Layer 8 of a small transformer language model trained on English Wikipedia (13 layers, counted from 0, width 64).
A neuron's activation on a vector x is SiLU(gate . x) times (in . x), where the dot is the dot product.

Input weights of the MLP neurons that the questions are about. A number n stands for n times 0.006.
n11 gate: 56 -55 17 0 36 -56 21 -55 -49 3 -14 7 64 -37 -13 67 9 -27 28 -6 -11 -35 -10 42 -7 -21 13 -15 -7 -30 -57 -8 -9 -3 -57 10 30 -34 13 4 11 -42 -18 3 44 -23 -16 -59 9 49 1 -30 21 29 82 -32 55 10 -8 16 0 -1 3 16
n33 gate: -28 -37 53 5 53 -3 9 14 15 -17 9 19 -31 43 -13 7 16 30 5 2 -40 -23 9 54 23 0 3 -8 -16 22 3 -53 -14 7 22 0 24 3 -24 -51 3 14 -41 40 8 -11 -13 -25 47 -10 15 -17 2 -5 -39 -23 37 -31 -10 46 16 -31 1 -26
n59 gate: -3 3 -4 -17 22 -22 3 43 -35 -1 12 38 -1 25 -39 18 13 -31 51 42 -52 -37 -1 -27 -21 -23 27 4 16 26 -2 -19 15 30 5 -10 -44 45 -16 -50 -11 -37 -6 -5 30 -3 23 -8 -40 -12 -34 60 17 28 41 -2 -27 25 -34 9 0 15 65 -22
n80 gate: 20 18 -16 -12 -13 -20 43 -24 -22 -26 -2 -55 -31 6 3 -25 -37 -7 -18 19 -14 4 91 -8 -52 -36 11 20 -50 68 4 1 -18 0 -64 -9 -12 -5 -18 18 26 -2 2 33 -14 24 36 -18 -9 8 -2 -4 -28 14 -5 -84 -10 49 34 58 29 -11 9 15
n125 gate: -30 11 26 9 -1 4 19 -24 -20 27 -31 -13 -21 35 9 3 -23 -34 28 18 19 46 60 11 2 -5 14 15 30 -13 -23 -4 -2 34 11 -21 30 37 -33 -33 23 -6 5 -2 -36 -40 -73 -34 61 3 -49 8 14 3 16 -18 43 -8 -25 12 -30 20 -26 -10
n136 gate: -85 39 26 16 3 -52 17 22 -12 -7 25 -27 48 22 -36 -5 54 -20 56 17 15 -31 30 50 8 24 -25 32 35 37 -2 -4 -38 29 -7 14 -6 39 -4 -89 -7 -16 -14 23 13 -10 -30 -10 -73 -9 -6 -23 -19 33 10 13 18 -25 -9 -25 14 8 -16 1
n147 gate: 16 -12 -42 43 31 -29 -49 24 22 -18 -1 -3 -26 -36 21 51 27 -20 -16 26 35 11 30 -21 4 20 -30 -55 -30 -32 33 -40 31 -36 -41 -48 15 33 18 31 62 43 -10 -23 -14 -3 7 -5 -14 -1 29 -39 46 -18 -12 19 -11 -15 8 0 31 24 20 -17
n149 gate: 6 26 13 33 29 24 19 27 17 12 -2 -26 -25 -38 17 32 27 -41 14 -45 -6 24 -30 6 21 5 -48 -22 -15 24 -30 -4 1 40 6 56 -17 12 -15 2 49 16 -31 12 15 -37 -23 7 32 -20 -8 -19 20 -43 21 -17 21 22 -22 -57 -38 12 -30 10
n174 gate: 18 0 30 9 8 28 -13 6 -24 -7 -36 16 16 -8 -50 -6 25 -18 7 53 19 31 -11 -29 8 -44 3 21 3 -17 -6 -13 14 18 -16 -7 18 3 -12 -15 18 -14 2 -10 30 49 13 -18 -10 -24 -17 -45 32 17 5 23 -22 1 -55 -6 24 -4 14 -4
n179 gate: -3 65 -68 44 3 16 -20 35 -37 -34 -18 -21 -13 7 -43 20 -19 -36 13 -38 15 36 -25 22 -9 13 2 -16 -10 -4 -44 0 -7 -8 59 -21 -27 -30 23 -53 55 38 41 36 -33 62 22 24 -12 1 -33 -11 8 -44 34 -38 2 -1 28 -21 -35 23 14 -11
n193 gate: 9 5 -1 -5 14 6 8 37 2 -22 -29 -4 1 30 38 -46 0 -33 -29 22 22 14 7 68 -5 77 -20 7 -7 -29 -8 -24 -21 -30 15 -12 -66 -23 18 -33 -26 -33 22 8 -20 -25 35 4 15 -12 -9 -8 8 41 38 17 4 -27 -7 9 7 22 -24 12
n207 gate: 5 28 4 6 5 10 11 34 -13 -5 -30 22 -25 -40 -11 13 19 -24 16 -42 41 64 30 -32 -24 -1 -56 -36 2 -35 7 38 -33 -12 -21 -8 -59 -24 62 -13 33 35 0 -14 -29 55 -46 16 42 -24 31 -18 -25 -2 -19 -1 5 -6 -3 2 14 3 13 -14
n242 gate: 13 -2 -46 9 -33 -1 -21 -14 -33 23 -21 10 -37 -18 -21 44 -14 -33 -31 0 26 32 33 19 0 11 6 77 37 11 6 -41 -57 -1 -41 -66 9 58 40 -9 -21 25 -12 55 -1 -48 -1 -72 14 -11 -20 -35 35 4 45 -9 11 31 -13 10 42 61 -19 -7
n11 in: 48 6 -20 22 -3 -60 -37 23 -2 43 42 9 -3 -63 29 6 7 40 -10 2 -17 -38 -45 -11 -3 5 -31 -15 1 22 26 32 -2 28 -17 2 -38 1 67 23 -13 -7 -2 -5 -9 -6 69 23 0 -42 -8 -75 -2 -14 -19 -24 -3 32 -38 -15 53 15 -46 29
n33 in: -55 44 -9 3 10 9 0 -6 10 5 -36 -29 5 -51 8 6 50 -11 14 26 -21 -30 -3 3 24 -26 -40 -4 51 6 14 -10 34 12 15 -17 24 21 -58 -8 -4 -15 -45 -14 43 48 11 8 -20 8 48 -1 -3 -6 -16 24 -24 7 13 16 -2 3 15 -41
n59 in: -20 -23 13 49 6 -35 4 -22 -18 24 18 -6 -3 6 5 3 -21 16 15 -22 5 -15 1 10 36 -42 -14 2 -13 6 15 6 16 -26 -62 19 -43 -57 48 24 -39 44 -17 4 6 41 49 -4 -18 6 3 26 -46 33 -13 -5 16 17 28 25 -49 -8 54 4
n80 in: 17 15 -35 1 32 -60 -10 -11 -52 15 57 29 -51 1 6 -26 -24 -33 37 -18 4 -11 14 -18 21 3 61 36 -3 37 10 -22 6 18 -22 0 -19 -78 -23 -22 8 48 -62 11 -7 -5 7 -9 15 41 -21 12 12 33 -13 -19 19 50 29 -2 -67 25 -70 47
n125 in: -2 6 21 7 -48 31 13 -7 -10 15 45 -9 -1 -2 13 -22 -10 19 -20 4 -55 -16 -6 15 9 -18 -13 -3 63 50 39 25 0 -37 -50 -4 8 -6 -7 -20 -11 -4 -22 -34 35 50 43 45 -28 -1 -6 17 -4 -11 -22 8 -29 8 -40 -1 26 25 -18 -48
n136 in: -22 -1 -12 -25 -37 20 6 11 23 10 32 26 60 -44 9 -9 -46 -8 18 24 -27 43 2 16 -24 -11 -15 19 -29 12 -69 29 16 -11 43 -9 32 -4 -26 18 -28 12 -5 8 -38 2 2 -18 36 -23 7 -10 31 15 -23 -17 10 -9 49 -42 17 9 5 -13
n147 in: -32 11 -9 61 -1 -19 3 15 -22 -20 8 -39 14 25 -5 -10 -12 11 -7 10 16 11 -44 -21 -19 9 26 40 8 29 17 5 20 3 3 16 -13 -44 30 16 -49 10 -29 4 -30 -39 23 13 9 20 -53 3 -30 21 -8 -6 34 -10 5 -18 47 -22 -10 26
n149 in: 6 -35 12 -32 -14 51 5 -17 -27 -18 55 -21 11 15 6 -22 -28 20 -30 32 43 -18 -14 9 -28 23 -18 -22 -6 32 34 -14 28 15 -8 44 -52 -50 -94 -4 28 2 -9 7 8 -1 24 -10 -13 25 -12 -4 32 -47 -8 -19 -1 26 6 -10 18 7 27 -19
n174 in: -3 -7 38 26 -28 4 -34 3 -2 -2 -4 3 -5 42 -15 -22 -26 -12 19 32 39 24 -11 -2 -9 -36 7 12 18 -26 -32 27 2 38 -8 -5 19 16 8 -27 9 0 -19 -6 20 63 -19 -17 -17 -6 -32 13 3 -3 31 15 20 8 -11 -2 20 -4 -8 20
n179 in: 64 -7 -10 3 38 34 -50 0 16 -14 -22 -27 -9 -30 15 19 -44 -24 -29 -12 6 -1 12 40 -31 31 -39 25 20 -73 55 -16 1 0 -48 -16 34 -45 36 -36 0 1 -42 46 -21 4 21 6 -21 29 -14 -32 82 -27 11 2 24 9 21 -12 24 -23 -43 1
n193 in: 22 2 -38 11 62 21 1 -12 21 1 33 36 27 21 -23 -29 -31 21 19 -22 0 0 -21 26 -9 29 16 -3 -11 10 -39 2 7 31 26 9 -33 27 -3 -24 58 -19 23 23 -4 -9 -22 31 -14 7 5 -17 -1 -5 -19 -10 -1 -6 -10 15 19 6 -56 1
n207 in: -30 -4 -38 27 -20 -15 -32 -31 -1 41 -27 -7 -17 38 -35 6 16 -5 -10 10 -11 7 -16 -5 24 12 -20 -3 -40 22 -28 48 32 8 -30 9 9 36 16 -47 59 6 -18 20 -19 21 -36 -21 0 -26 36 0 -35 -30 1 15 17 -2 -17 15 38 34 -21 -18
n242 in: -38 21 32 -9 67 -58 22 -51 50 -29 43 6 72 -1 -48 42 12 13 2 -12 2 23 -19 -47 -14 1 1 -4 -32 -21 -27 52 4 -30 11 0 16 -14 14 -27 -14 -15 8 11 10 -56 14 36 -24 -46 88 19 0 -6 -29 -7 -12 -14 -25 -5 -10 -45 68 -17

Each question shows a token from some text and the vector x that enters the MLP there. A number n stands for n times 0.035.

"0": -14 3 17 24 -9 -7 -5 33 8 4 17 18 7 60 14 -16 1 0 -5 -9 -1 -26 -42 -4 -6 -1 2 45 11 2 -16 11 41 40 -2 24 -27 -26 5 -8 -3 -32 4 -21 -10 32 8 6 -17 -6 0 3 14 -25 24 -37 -2 6 -44 -7 -24 -16 -4 -42
Which of these neurons fires most? n59

"ed": 5 7 -11 -4 3 14 -6 29 42 20 13 -33 29 -2 -26 -6 23 -8 -40 -14 -7 13 -10 14 -29 0 -29 22 36 -35 0 0 25 16 23 46 23 0 13 9 -19 -24 7 -40 -21 7 7 11 16 1 32 -6 -5 -24 2 -17 -30 1 16 -15 -25 -11 -47 -16
The two highest activations, in order: n80, n59

"1": -7 1 8 3 10 9 -20 40 16 -16 20 -18 -2 4 -4 -9 50 17 -38 -9 -16 20 -13 6 -7 -17 -24 32 30 -13 -31 0 18 19 21 47 3 -26 -12 4 -24 -28 -4 -2 -23 14 -6 -9 29 8 32 -5 27 -10 11 -25 -37 -10 -3 1 -13 5 -16 -62
The three highest activations, in order: n33, n149, n80

"2": -4 -1 23 5 -17 0 -13 47 22 -14 3 -43 13 3 0 14 43 12 -42 -3 13 -14 -30 -2 -23 -1 -33 50 -4 -15 -39 1 9 24 24 20 9 -18 -11 0 -5 -17 -1 -1 -27 22 1 -6 10 -8 29 -5 23 -13 -8 -25 -18 6 -12 21 -2 32 -16 -58
Which neuron fires most, and how strongly? n149, at about 0.67

"6": -22 -6 21 14 7 -10 -6 38 20 -1 9 2 9 41 10 -23 10 -6 -5 -16 15 -28 -27 23 4 -24 -19 44 -7 -12 -28 13 33 27 -7 23 -11 -20 -18 10 -16 -28 -28 -14 4 34 15 -8 2 -2 -5 5 36 -30 34 -37 -5 9 -26 1 5 9 -14 -52
Which of these neurons fires most? n149

" and": -1 15 -21 -6 -17 1 -10 42 32 19 12 -10 8 35 -7 -9 24 -25 -13 8 6 9 -20 -27 9 5 -1 32 6 -41 1 -14 0 23 20 34 9 -12 -2 24 -15 2 18 -48 -43 -24 11 11 4 -40 -10 -25 -6 -3 25 -1 -20 -37 0 24 33 -16 -28 19
Which of these neurons fires most? n59

" |": 8 -2 22 -3 -12 -14 -10 65 5 -5 30 11 4 -6 -28 -14 -3 -8 -34 0 -2 15 11 -5 -4 7 -33 17 16 -37 -18 -7 18 29 10 33 17 32 -24 5 -16 -26 -21 -16 11 -11 26 37 17 0 -1 -5 -43 -6 -12 -18 2 -33 10 -3 13 -19 -7 -11
The three highest activations, in order: n80, n136, n33

"ator": 19 0 -7 4 -13 -5 -10 11 24 39 44 39 36 33 -6 -10 18 -26 -36 0 8 2 -20 5 10 12 -33 25 26 -52 -46 11 -4 17 20 14 15 1 3 15 -29 -39 -6 -45 -16 20 3 7 -5 -1 17 -28 -2 -17 10 -35 -7 8 0 19 8 -37 -22 -17
Which of these neurons fires most? n11

" cross": 21 21 3 -4 -31 -35 20 4 45 40 16 -10 24 17 -24 -8 7 20 -34 -15 13 8 6 6 -28 -22 -46 20 20 -30 -11 11 18 18 -3 29 18 -21 -12 -4 22 0 -1 -34 -39 6 -2 14 12 -5 24 11 20 -30 11 -28 21 -27 13 -29 5 7 -35 -9
The two highest activations, in order: n207, n149

" Shar": 22 -11 -14 37 -7 -14 9 5 3 33 21 33 11 37 -13 -13 -23 -11 -21 19 23 -1 16 -8 -23 -6 -28 28 28 -25 -5 -1 3 13 41 23 35 23 -15 -11 22 12 -16 -48 -21 -7 15 22 -4 -42 7 12 9 -39 -18 -12 -5 -15 20 -20 -26 -17 -26 -17
Which of these neurons fires most? n59

" related": 10 1 -14 15 -26 -30 -17 18 41 28 19 -10 49 13 -22 -1 16 25 -12 -14 11 15 -16 -24 -14 9 -11 55 15 -31 -27 -20 9 32 17 23 14 -12 13 -2 0 -23 -25 -19 -13 17 4 -12 31 9 -12 -35 1 2 18 -15 -10 -17 -3 -5 -2 -53 -35 8
The three highest activations, in order: n11, n174, n136

" ": -15 24 -11 -4 -26 -16 11 26 3 -11 21 -25 7 52 -22 -17 29 -8 -69 -17 5 -2 -25 -8 -13 -8 -22 51 19 -22 -11 4 10 19 7 21 -13 4 -7 -10 -6 -12 17 35 21 10 19 20 16 -43 19 -7 7 -24 -28 -9 -17 -7 10 1 4 40 -9 -42
The two highest activations, in order: n242, n193

" firm": -10 2 2 2 4 -15 0 2 44 38 22 29 29 37 -5 -19 -4 -7 -20 0 16 18 -15 -21 -10 14 -51 20 -2 -34 -51 8 -5 10 -14 41 18 -16 -8 -12 -8 -24 12 -28 -21 30 21 16 15 -18 4 -7 21 -27 31 -26 8 -13 18 6 2 -5 -37 -36
Which neuron fires most, and how strongly? n193, at about 0.88

"son": -10 11 6 5 24 -11 13 6 17 36 4 40 20 45 9 -26 -5 -9 -30 -5 -13 0 1 -6 -1 17 -23 5 23 -37 -43 7 18 11 22 19 34 24 -17 4 -27 -10 -12 -45 -24 23 34 33 3 -39 32 -19 -8 -23 1 -25 11 -11 0 -6 -7 -30 -13 -45
Which of these neurons fires most? n33

"8": -11 -19 25 17 24 1 -14 43 32 -3 19 -29 1 22 6 -36 5 -3 -21 -12 -7 -19 -23 9 -13 -12 -13 47 2 -16 -27 5 17 12 2 35 -7 -18 -24 11 -16 -18 -17 -15 0 37 4 -6 12 -13 14 -23 33 -14 22 -26 -13 7 -19 10 3 30 6 -60
The two highest activations, in order: n149, n33

" Norway": -1 14 35 19 6 -17 4 7 37 48 39 15 -3 7 -27 -21 -22 -14 -14 6 -1 11 14 4 -45 -16 -46 5 18 -17 -30 -29 28 6 0 30 14 19 -17 -6 -12 -42 21 -34 -26 6 20 36 22 -26 -7 -25 0 3 16 -13 -25 26 16 -6 0 -11 -3 -24
Which neuron fires most, and how strongly? n125, at about 0.34